Layer 13 of a small transformer language model trained on English Wikipedia (21 layers, counted from 0, width 64).
Take only the direct path to the model's output, skipping the later layers: a vector added to the residual stream pushes a token's score in proportion to its dot product with that token's output vector.

Output vectors of the tokens that the questions are about. A number n stands for (n - 500) times 0.0034.
".": 449,411,360,556,361,478,630,477,618,514,233,733,413,350,540,722,669,414,318,537,455,533,527,479,532,651,474,696,406,367,584,628,463,537,530,551,575,575,596,579,421,420,455,196,486,536,500,563,461,434,529,547,526,410,764,488,582,594,380,354,463,644,338,412
"uary": 714,333,461,635,569,150,439,869,364,485,706,253,631,570,656,536,157,263,564,596,267,344,856,737,780,429,607,708,547,535,481,244,279,410,383,301,170,284,606,422,566,702,494,474,777,724,712,464,930,669,415,695,278,799,29,749,537,665,791,445,861,299,392,703
");": 629,344,343,586,538,210,701,615,466,468,738,321,674,441,610,265,507,322,479,491,401,547,509,603,651,568,770,122,459,318,505,186,489,364,456,388,417,335,756,495,548,645,445,526,470,324,588,219,312,681,721,428,400,786,519,659,564,647,547,322,814,837,307,709
"°": 500,328,643,253,490,438,383,540,701,423,505,313,281,516,537,248,418,193,844,232,454,377,452,274,495,595,579,257,538,376,542,596,159,755,373,401,349,638,491,509,555,788,639,322,514,355,348,279,635,491,587,374,558,610,540,582,720,658,417,313,468,590,672,405
"%": 618,401,483,214,670,437,231,545,371,346,495,418,775,621,295,516,519,234,516,410,443,531,381,401,888,718,495,554,535,609,300,543,299,353,532,537,421,668,589,550,545,555,675,490,453,219,359,157,745,614,588,385,583,842,290,480,612,699,421,382,509,280,188,398
" had": 690,470,608,648,646,385,461,493,496,432,386,524,520,329,540,781,358,457,718,533,511,578,419,312,404,539,425,927,488,360,298,409,251,589,333,550,364,428,537,479,503,460,541,608,522,473,420,487,739,436,361,295,363,416,454,537,482,580,504,658,522,356,577,279
"ain": 578,482,508,832,395,420,553,346,615,373,570,475,480,453,419,263,344,549,368,492,217,422,758,559,511,486,704,838,530,454,224,479,675,702,478,176,365,416,387,312,508,606,687,647,755,762,440,510,425,842,590,345,500,283,483,554,649,542,418,386,287,208,442,504
"areer": 831,565,495,565,588,359,356,390,565,323,794,206,280,593,510,545,344,362,476,139,431,271,266,392,460,695,537,357,467,789,234,433,79,691,606,455,443,290,403,187,545,656,197,577,729,536,495,370,768,329,340,594,178,752,603,712,941,630,446,512,756,450,412,752
"ased": 573,500,418,602,545,389,799,511,273,254,608,373,981,600,728,355,213,322,694,547,781,478,297,117,548,580,525,227,408,398,429,352,282,598,84,19,379,701,593,253,535,387,675,645,623,695,658,262,382,708,167,591,363,454,517,584,765,553,285,818,591,829,363,494
"==\n": 415,324,599,233,669,361,227,679,615,339,669,349,459,714,670,416,406,543,868,351,436,520,328,352,737,343,386,633,438,348,575,731,154,882,505,440,526,244,532,301,485,733,532,870,692,339,341,271,803,403,506,283,281,608,354,527,579,494,735,761,386,345,572,536
"),": 824,344,465,779,558,268,661,597,555,357,639,557,871,466,648,297,500,528,436,429,456,517,626,635,474,580,584,285,620,375,553,127,285,369,384,426,704,525,788,521,518,483,360,641,469,528,406,281,389,724,618,372,482,530,500,614,418,475,560,419,675,602,429,599
" Comm": 733,569,430,598,486,486,506,599,458,400,623,229,664,605,573,728,541,601,466,473,593,629,537,405,659,465,638,481,500,460,443,548,493,417,536,493,480,295,461,433,533,667,315,503,606,313,370,414,575,573,315,433,583,728,538,556,690,643,472,623,690,333,422,523
"ft": 666,537,620,624,643,521,315,743,425,315,825,594,489,530,339,694,369,161,504,637,682,476,478,294,903,672,301,247,567,635,587,359,500,313,224,682,285,575,330,369,544,309,480,673,586,558,306,443,545,534,437,485,156,283,175,508,445,713,495,681,525,720,304,460
" pe": 598,481,444,361,544,474,433,573,561,555,395,540,584,599,409,549,278,461,565,521,769,560,506,240,714,412,588,598,519,360,503,428,295,389,413,537,428,378,563,538,546,529,454,579,460,514,484,289,865,529,349,394,480,748,409,539,680,742,476,467,555,416,383,526
"U": 517,380,644,484,667,476,423,548,574,506,492,238,722,471,605,651,562,418,438,445,264,279,576,360,589,757,537,357,503,622,485,435,476,432,403,255,673,666,644,390,500,711,553,500,470,596,593,275,461,507,555,422,311,552,417,478,579,522,564,712,374,326,541,768
" they": 645,545,451,402,618,365,531,542,368,497,474,687,684,374,507,716,500,436,643,389,540,511,247,326,636,569,530,623,490,335,258,334,407,705,391,482,524,413,536,515,571,601,456,653,424,500,474,455,777,642,273,194,343,320,436,420,677,927,554,569,527,461,514,504
"\n": 298,353,385,313,429,445,315,584,649,483,642,524,409,589,608,77,684,609,689,312,426,661,375,396,515,236,245,40,410,484,509,473,509,490,508,471,388,570,569,354,454,521,422,730,639,368,410,510,775,579,405,517,562,525,467,441,831,559,578,377,585,702,433,589
"per": 833,616,623,614,358,348,128,366,681,393,426,437,463,397,389,462,434,349,397,548,755,344,420,600,624,489,598,500,452,394,281,422,679,563,284,505,571,362,385,315,482,608,563,440,789,409,288,456,390,491,555,416,617,652,80,407,666,747,854,815,547,360,513,759
" is": 613,494,679,496,605,520,521,404,675,367,368,566,664,424,481,520,335,593,606,494,621,544,453,482,475,443,359,541,574,281,522,271,375,487,448,540,310,410,741,531,495,375,511,877,518,623,303,496,860,479,349,452,434,468,520,350,563,528,504,531,368,386,558,490
",": 392,392,355,497,381,455,616,503,548,509,390,713,491,414,559,554,626,582,531,538,522,673,381,564,395,388,360,421,463,392,483,434,384,433,495,651,638,561,550,613,460,359,575,396,447,421,351,532,507,382,445,514,575,314,598,491,470,519,359,372,478,527,495,445
"rough": 407,533,378,600,556,406,624,480,213,427,394,405,562,679,618,31,283,316,657,366,413,344,509,194,488,679,440,628,826,307,262,370,571,751,115,367,652,388,724,406,531,669,577,745,700,328,447,355,532,678,266,366,293,372,495,522,743,447,570,723,685,515,296,490
"ular": 727,343,509,310,528,471,311,549,95,341,685,444,703,461,436,767,255,587,544,495,747,358,281,464,705,364,659,722,390,476,552,616,495,549,575,517,449,741,607,224,531,905,618,836,742,205,822,290,578,441,431,490,686,732,334,375,688,541,592,618,755,345,379,404
"-": 507,436,444,687,605,484,525,423,602,528,360,573,651,664,435,616,631,632,358,592,602,500,584,583,342,420,592,223,450,485,568,491,350,240,537,634,541,672,481,546,468,376,589,291,468,323,602,565,520,651,619,509,438,236,636,452,418,489,487,559,428,506,457,522
":": 605,388,469,303,453,492,483,469,671,477,310,453,371,430,503,299,583,513,497,760,308,605,540,479,383,309,523,188,412,212,428,375,735,398,635,548,338,569,553,548,520,497,539,581,418,552,587,464,455,462,533,607,488,339,564,599,753,439,380,442,524,448,619,559
"ton": 728,562,609,368,371,377,450,465,347,385,393,562,302,263,628,512,451,459,719,481,593,476,357,699,717,403,549,430,560,623,198,314,527,463,128,47,383,606,132,258,486,595,557,762,567,317,278,477,487,574,473,235,288,535,573,656,647,898,527,416,720,330,677,737
"cl": 736,503,541,817,620,393,615,553,587,483,389,417,402,652,699,586,356,367,598,431,742,323,651,668,724,420,613,423,609,430,590,205,581,444,343,658,542,685,445,158,502,471,390,579,559,363,226,409,452,496,522,533,628,586,612,507,454,437,634,740,545,442,381,778
"A": 414,477,551,607,606,391,389,465,525,549,543,331,611,503,634,590,559,600,414,338,294,356,500,389,441,666,650,344,503,599,347,676,400,345,507,163,682,620,593,434,475,623,658,698,360,636,621,365,532,403,601,434,370,651,606,570,400,479,447,716,475,462,614,599
" |": 449,309,543,438,364,516,515,355,534,548,158,233,508,368,480,577,628,395,616,687,406,579,493,545,443,620,444,912,366,663,530,585,612,441,463,645,265,556,317,605,510,361,684,500,327,358,461,590,500,322,551,555,627,411,554,481,355,337,405,504,482,460,466,408

Output weights of attention head 1. The head adds the sum of these rows, row i times number i of z. A number n stands for (n - 500) times 0.0053.
o0: 629,626,420,465,356,612,705,415,589,408,277,219,622,536,663,542,479,544,508,412,329,211,499,565,548,286,719,409,537,451,376,357,526,590,505,407,471,269,602,473,559,658,460,623,406,631,714,638,574,337,661,593,538,463,723,449,508,510,504,582,492,421,494,467
o1: 619,697,685,478,375,579,507,477,346,400,433,584,444,662,478,481,250,578,510,563,560,605,342,437,396,420,577,439,468,353,551,430,556,373,701,753,542,484,461,550,912,416,785,541,334,511,654,485,663,515,283,702,545,517,269,514,510,319,523,723,417,320,703,402
o2: 385,418,358,371,694,655,365,374,381,385,477,477,459,502,285,584,564,358,716,413,662,831,369,643,350,588,539,526,670,541,389,604,456,335,639,649,467,563,388,432,519,583,310,412,282,324,616,400,377,540,575,592,566,545,260,269,489,493,445,345,548,489,437,347
o3: 470,411,572,369,317,559,598,865,589,475,313,794,486,400,374,469,584,486,393,581,408,395,561,534,389,640,709,514,499,299,538,442,330,483,554,386,327,422,566,367,388,367,481,408,430,311,478,521,311,629,676,463,507,543,558,521,419,474,450,623,633,485,573,553
o4: 369,241,559,251,144,473,492,485,458,523,382,686,561,458,621,436,620,467,619,726,595,531,391,448,498,522,677,377,421,524,488,428,451,564,336,461,556,586,515,500,554,606,700,417,447,493,598,411,607,590,840,517,651,363,491,456,585,467,619,260,581,498,419,472
o5: 713,327,411,395,485,444,618,761,622,523,571,844,549,459,450,512,324,277,550,428,385,802,533,317,448,598,471,582,375,594,299,696,415,542,595,493,505,696,715,515,528,593,559,556,434,632,377,428,603,596,386,328,326,630,543,495,484,855,715,408,364,485,634,526
o6: 614,626,463,477,408,600,405,451,507,551,427,268,352,607,412,367,832,448,649,503,470,565,567,696,411,394,535,424,425,652,589,493,558,384,355,395,441,342,366,481,566,260,385,497,434,658,529,379,439,502,613,467,490,263,664,420,421,599,453,607,458,417,592,455
o7: 724,461,464,446,510,875,512,424,596,397,430,45,352,176,508,545,368,448,620,630,330,569,628,307,313,644,406,744,674,578,602,281,602,334,299,444,608,370,561,440,716,577,611,531,530,493,418,710,554,416,426,451,149,391,462,619,459,686,538,568,536,557,666,465
o8: 745,496,416,441,374,464,476,472,612,401,470,583,474,598,370,505,521,388,750,429,547,296,556,498,495,319,491,433,542,332,659,526,253,183,447,581,404,351,642,745,491,607,765,645,522,523,469,621,523,522,754,323,440,425,520,462,324,297,465,479,470,447,646,460
o9: 420,524,549,577,636,549,351,290,595,519,205,615,581,384,456,519,679,406,521,769,557,241,445,566,390,588,686,449,520,517,506,528,456,573,408,349,325,465,407,485,703,638,742,522,395,546,651,551,519,432,398,441,320,503,488,390,403,470,479,624,388,403,582,418
o10: 674,382,557,611,493,404,684,379,390,487,515,398,742,397,325,177,640,256,286,704,563,593,402,651,403,577,399,335,425,490,643,55,601,629,560,392,503,563,484,565,490,226,512,422,545,580,590,540,265,467,694,641,543,397,399,700,588,351,321,368,480,562,754,239
o11: 391,441,489,606,405,313,634,790,325,574,581,665,542,374,547,528,485,631,478,486,546,574,474,703,372,429,620,527,443,639,504,583,443,596,462,624,626,548,464,433,491,602,449,378,415,595,569,506,220,396,526,408,706,402,445,478,340,643,679,613,533,634,522,677
o12: 629,645,445,538,795,589,480,479,486,483,624,591,558,493,509,382,473,535,512,607,670,513,580,363,569,419,520,520,649,655,511,565,371,534,706,614,638,603,618,396,509,477,381,635,602,511,543,541,817,489,249,559,231,688,497,514,497,499,487,676,505,474,581,429
o13: 219,595,541,748,529,546,357,612,548,380,340,453,708,459,681,698,520,694,306,397,569,332,421,402,432,576,435,577,597,761,613,494,336,550,427,358,655,497,414,500,522,540,466,357,430,479,457,590,557,627,508,428,598,398,674,378,415,461,445,706,306,278,588,545
o14: 577,557,513,637,387,558,474,298,676,333,530,323,366,457,709,647,508,640,442,327,518,448,674,523,521,570,475,722,408,654,561,593,590,544,696,552,397,592,339,581,394,421,170,456,656,566,612,391,558,307,649,493,602,517,340,448,481,473,639,543,652,469,475,408
o15: 429,560,647,412,507,744,475,736,353,590,304,358,433,475,662,516,316,317,418,460,372,459,418,369,596,338,453,486,512,767,631,607,479,629,566,432,341,385,308,538,549,369,735,536,360,358,531,579,726,334,565,568,499,591,417,629,441,283,489,460,426,524,522,539
o16: 521,351,471,442,296,250,317,674,528,355,584,516,582,458,467,386,816,568,271,392,539,503,605,719,622,534,588,399,546,722,454,593,695,209,431,437,564,377,491,561,404,700,286,443,615,323,439,499,477,543,256,611,477,674,508,483,669,363,586,283,682,593,319,440
o17: 471,663,694,648,297,230,603,663,378,353,402,630,468,651,645,576,651,670,410,381,413,505,631,456,636,395,435,407,414,381,471,217,574,716,332,526,616,556,534,152,418,452,411,667,600,697,492,703,500,605,323,416,689,338,413,306,316,549,540,604,419,432,443,552
o18: 735,454,449,512,536,560,690,418,661,255,523,303,563,408,595,815,500,554,266,743,507,494,587,629,586,647,694,683,426,412,257,545,452,496,496,485,460,431,583,731,408,707,630,508,626,471,343,418,562,578,447,405,296,507,586,475,356,505,607,528,600,467,507,533
o19: 588,650,395,389,470,651,316,519,588,372,412,508,426,489,410,422,508,607,504,550,607,423,592,436,655,643,658,477,458,586,613,624,445,380,513,647,373,496,389,353,235,468,390,526,624,404,376,525,560,457,313,444,669,645,392,341,675,680,519,677,611,96,442,653
o20: 564,561,421,594,400,366,422,594,511,663,534,621,777,450,479,558,448,323,755,410,354,459,546,565,581,358,455,726,481,761,488,682,361,670,533,490,592,514,304,362,555,384,422,435,488,648,349,599,493,552,392,528,431,456,356,460,445,429,675,487,755,557,418,554
o21: 448,219,289,451,312,489,443,358,401,329,298,381,404,543,750,566,610,356,717,401,419,567,179,428,523,433,363,482,443,509,374,479,450,697,529,407,327,579,270,415,341,378,707,504,616,349,622,470,619,341,424,279,552,549,588,519,577,411,375,321,611,350,557,430
o22: 290,413,479,488,641,242,512,599,591,371,608,639,518,390,483,721,315,262,783,502,247,253,622,670,605,447,533,512,500,541,424,539,297,415,474,592,522,628,377,479,512,712,365,612,334,340,396,387,485,465,721,348,582,619,554,378,759,517,618,407,543,658,547,555
o23: 694,541,533,777,460,302,533,339,427,556,613,318,551,446,527,644,242,482,462,466,524,282,680,363,375,381,289,601,639,428,531,301,309,656,485,394,533,531,534,533,272,190,451,501,423,583,577,764,454,638,224,329,485,376,410,546,360,355,387,435,300,468,703,318
o24: 472,511,390,621,572,648,613,786,404,610,725,780,632,582,571,588,658,477,494,529,531,566,603,408,412,495,346,440,641,434,478,481,332,698,325,440,601,442,443,500,352,447,277,458,327,580,452,687,736,565,563,349,485,442,568,543,526,611,530,405,390,534,395,230
o25: 444,509,654,395,489,430,347,645,471,597,487,637,329,515,500,520,465,506,577,553,479,585,495,578,447,747,378,541,538,358,444,357,381,592,263,541,573,296,474,576,652,581,394,628,684,315,280,325,574,457,561,326,489,451,547,447,621,510,487,407,555,472,424,497
o26: 556,461,426,670,393,412,473,643,531,504,493,377,327,483,618,319,688,515,586,357,498,583,454,466,742,690,545,201,432,619,485,653,621,405,400,384,647,553,426,398,455,497,593,425,505,360,418,496,544,596,368,527,551,760,617,531,461,311,388,419,821,748,503,585
o27: 731,523,641,655,707,334,286,608,184,479,448,328,567,519,441,316,232,537,556,710,491,671,497,454,461,479,839,536,569,550,391,581,477,487,490,535,390,537,527,436,977,471,179,473,301,510,363,350,245,352,504,689,424,505,444,506,499,564,781,405,419,615,329,370
o28: 739,599,490,492,439,324,391,561,395,452,525,421,474,494,525,503,464,565,419,601,483,364,463,872,457,136,407,246,735,478,463,444,570,586,639,426,557,503,259,591,701,294,363,783,266,211,753,574,404,495,411,434,453,533,517,666,330,402,449,481,484,240,488,621
o29: 409,606,477,304,501,326,532,518,671,214,391,515,352,539,724,690,556,390,593,316,493,498,414,534,561,493,469,568,738,527,269,316,566,799,480,725,256,176,519,536,434,492,673,725,544,524,524,328,683,331,573,531,396,420,336,272,423,637,542,373,518,432,601,496
o30: 603,502,210,485,484,445,430,196,490,293,305,329,401,472,486,746,461,531,218,322,472,506,767,542,589,729,431,650,387,554,505,294,615,700,752,419,204,579,305,486,570,573,359,517,597,756,875,551,488,412,317,671,452,503,722,628,512,632,489,517,555,348,433,568
o31: 374,654,381,571,354,416,435,487,473,586,374,750,383,407,579,280,499,495,354,504,551,647,474,601,489,460,323,476,471,557,566,339,340,476,601,623,489,466,277,775,632,361,650,357,141,374,572,634,356,631,471,704,510,405,545,578,553,553,408,537,282,634,374,561

Each question shows a token from some text and the vector z that the head gathered there. A number n stands for (n - 500) times 0.0034.

"w": 499,439,406,502,496,446,484,498,488,552,521,407,488,536,500,540,561,512,535,495,383,493,502,548,497,521,448,467,487,479,525,510
Which of these tokens does it push up most? "ain"

" re": 502,485,503,554,382,514,373,495,468,503,539,542,497,535,495,484,536,458,459,454,395,489,587,557,451,387,519,425,514,350,491,442
Which of these tokens does it push up most? "A"

"d": 508,518,523,451,508,540,460,522,465,536,501,503,547,518,473,470,501,491,496,484,454,450,577,486,544,557,492,410,436,497,494,481
Which of these tokens does it push down most? " |"

"s": 508,547,521,523,560,612,470,461,486,561,490,433,576,387,427,583,572,194,566,599,530,400,590,463,520,436,495,537,543,375,561,519
Which of these tokens does it push up most? "%"

"5": 613,491,423,495,432,432,392,634,362,501,510,556,417,625,564,511,540,494,439,519,241,498,688,459,519,503,469,454,483,405,559,422
Which three tokens does it push up most, strongest first? "U", "A", "areer"

"es": 583,477,622,682,362,563,410,722,358,556,578,496,330,628,713,411,492,583,505,490,414,393,508,540,458,364,407,530,428,430,786,304
Which two tokens does it push up most, strongest first? "ain", "U"

"ge": 545,496,476,546,400,511,470,551,466,514,516,497,438,619,587,515,486,508,470,459,496,529,590,586,678,528,500,403,387,474,457,469
Which of these tokens does it push up most? " had"

"l": 269,650,593,492,626,409,545,567,550,594,510,430,434,436,575,540,521,409,452,524,425,485,483,427,534,540,501,458,473,595,678,592
Which of these tokens does it push down most? "),"

" M": 536,437,526,554,485,540,494,494,458,485,552,525,493,471,516,465,552,497,526,459,465,531,561,496,582,520,486,515,436,531,547,493
Which three tokens does it push up most, strongest first? ");", ".", "),"

"ated": 643,445,413,519,528,670,455,492,506,476,359,428,425,477,421,530,486,457,630,541,465,524,633,408,497,611,564,573,531,572,421,418
Which of these tokens does it push up most? "==\n"

" of": 611,471,452,524,428,649,362,544,564,429,405,427,435,529,439,639,506,395,600,372,438,452,542,378,547,576,514,601,407,677,386,517
Which three tokens does it push up most, strongest first? "==\n", "°", "%"

"ed": 502,490,508,531,398,495,374,500,495,491,509,539,489,539,530,487,515,478,462,451,388,483,595,558,498,397,529,437,489,330,506,423
Which of these tokens does it push up most? "A"

",": 534,479,546,556,465,558,476,538,455,501,461,452,454,531,480,498,533,511,469,487,480,525,559,544,543,493,442,511,483,528,516,535
Which of these tokens does it push up most? " they"

" R": 399,459,499,516,552,482,500,504,512,488,537,438,502,516,497,490,594,514,449,479,548,634,571,564,533,568,500,401,473,586,404,572
Which three tokens does it push up most, strongest first? "\n", "°", ","

"er": 526,525,497,453,484,541,474,518,458,513,492,528,531,520,484,462,489,485,506,489,449,466,612,495,552,561,468,415,441,501,478,463
Which of these tokens does it push up most? " they"

"ly": 576,540,461,562,431,425,404,628,424,560,510,598,378,540,603,455,515,518,483,502,341,497,735,428,584,589,531,471,536,474,574,375
Which of these tokens does it push up most? "U"

"t": 487,471,492,532,480,497,463,540,494,548,524,497,440,582,588,492,548,471,495,445,451,528,575,555,614,542,515,440,405,504,460,477
Which two tokens does it push up most, strongest first? ".", "°"

" C": 486,538,579,401,466,555,410,553,456,573,472,480,557,607,497,449,530,487,520,481,483,449,639,483,618,579,496,475,424,564,570,463
Which of these tokens does it push up most? " they"

"an": 585,450,426,503,520,563,479,514,504,493,398,443,485,479,530,513,529,510,578,522,481,439,551,402,556,566,547,543,419,542,510,453
Which of these tokens does it push down most? "-"

"ate": 558,395,471,505,399,505,378,563,424,535,470,504,440,580,519,534,574,463,432,469,345,397,593,486,448,399,485,461,466,363,567,396
Which of these tokens does it push up most? "U"

"ay": 468,507,508,594,422,480,529,397,455,513,428,528,377,453,500,404,733,558,530,602,444,472,465,392,464,529,499,533,609,488,546,572
Which of these tokens does it push down most? " had"

"en": 473,584,478,519,483,461,440,477,501,542,476,545,521,501,461,426,524,485,538,494,367,456,496,515,570,493,463,456,506,414,470,567
Which of these tokens does it push down most? "areer"

"ill": 368,480,492,421,475,487,448,488,420,457,435,447,535,546,477,451,564,439,479,537,428,511,497,499,501,588,544,444,515,497,485,555
Which of these tokens does it push up most? "\n"

" s": 419,550,563,487,512,509,416,570,389,446,486,515,488,480,544,421,569,567,503,512,430,553,622,448,511,539,523,534,598,550,513,479
Which of these tokens does it push up most? "ular"

"ort": 474,441,431,480,542,478,449,557,494,446,539,530,539,569,522,520,582,557,598,500,417,507,565,528,512,541,494,425,514,543,432,439
Which of these tokens does it push up most? "),"

"i": 463,455,457,492,496,549,452,452,496,446,492,576,564,525,506,442,537,550,637,461,438,507,489,530,500,491,542,473,465,508,460,418
Which of these tokens does it push up most? "),"

"a": 458,561,562,502,571,571,533,554,532,567,490,493,559,355,449,521,523,246,656,624,609,499,557,464,505,497,475,456,556,501,576,493
Which of these tokens does it push up most? "%"

"act": 477,396,457,553,494,456,355,548,393,509,511,502,497,539,495,505,645,517,445,495,330,441,654,455,456,484,562,481,535,419,431,467
Which of these tokens does it push down most? " had"

" with": 474,590,503,585,451,527,481,592,482,503,474,437,470,492,541,485,515,558,523,528,429,420,472,464,531,472,486,439,538,604,602,454
Which of these tokens does it push up most? " is"

" S": 468,527,475,424,409,497,529,556,398,498,501,489,494,555,537,463,504,468,493,464,446,612,610,557,655,569,454,458,429,539,495,486
Which of these tokens does it push up most? " had"

"ad": 478,431,501,517,535,503,480,521,438,456,556,518,486,453,509,450,581,489,514,433,479,565,536,509,548,556,469,513,417,548,509,475
Which of these tokens does it push up most? ");"

"j": 538,432,532,531,475,526,447,485,530,522,486,545,459,531,573,481,492,450,491,381,371,478,596,530,595,554,508,461,498,514,513,455
Which of these tokens does it push down most? "per"

"il": 456,463,496,512,513,482,463,528,504,509,502,489,456,589,557,491,569,440,510,453,454,514,548,544,571,535,529,423,382,519,421,471
Which of these tokens does it push up most? "°"

" and": 482,439,607,519,454,604,472,694,408,573,463,457,463,511,542,446,523,446,553,574,470,567,548,475,437,486,428,457,483,543,700,455
Which of these tokens does it push down most? "),"

"r": 446,423,473,470,512,453,415,556,371,434,449,502,469,500,506,432,667,528,514,424,466,618,493,485,513,635,489,545,438,603,467,575
Which of these tokens does it push down most? "-"

"ar": 445,469,482,551,657,471,521,489,498,493,607,579,426,360,562,467,546,442,425,475,444,600,623,523,599,533,488,504,476,438,456,482
Which two tokens does it push up most, strongest first? ");", "°"

" to": 564,434,527,453,388,517,411,567,414,504,442,493,425,559,531,493,532,458,459,459,345,445,577,507,496,435,485,488,488,387,565,369
Which of these tokens does it push up most? "U"

"am": 441,459,487,500,541,467,521,487,490,493,555,477,468,527,530,475,569,538,467,466,507,638,550,558,539,574,512,438,465,583,445,532
Which of these tokens does it push up most? "\n"

"ro": 488,531,558,402,476,536,399,528,453,546,504,477,556,576,493,451,531,476,497,461,445,473,587,489,572,586,485,451,474,562,534,522
Which of these tokens does it push up most? " they"

"-": 562,571,636,587,536,293,464,596,377,481,579,442,467,471,551,456,493,633,322,512,228,428,487,315,518,576,570,437,383,580,594,543
Which of these tokens does it push up most? ":"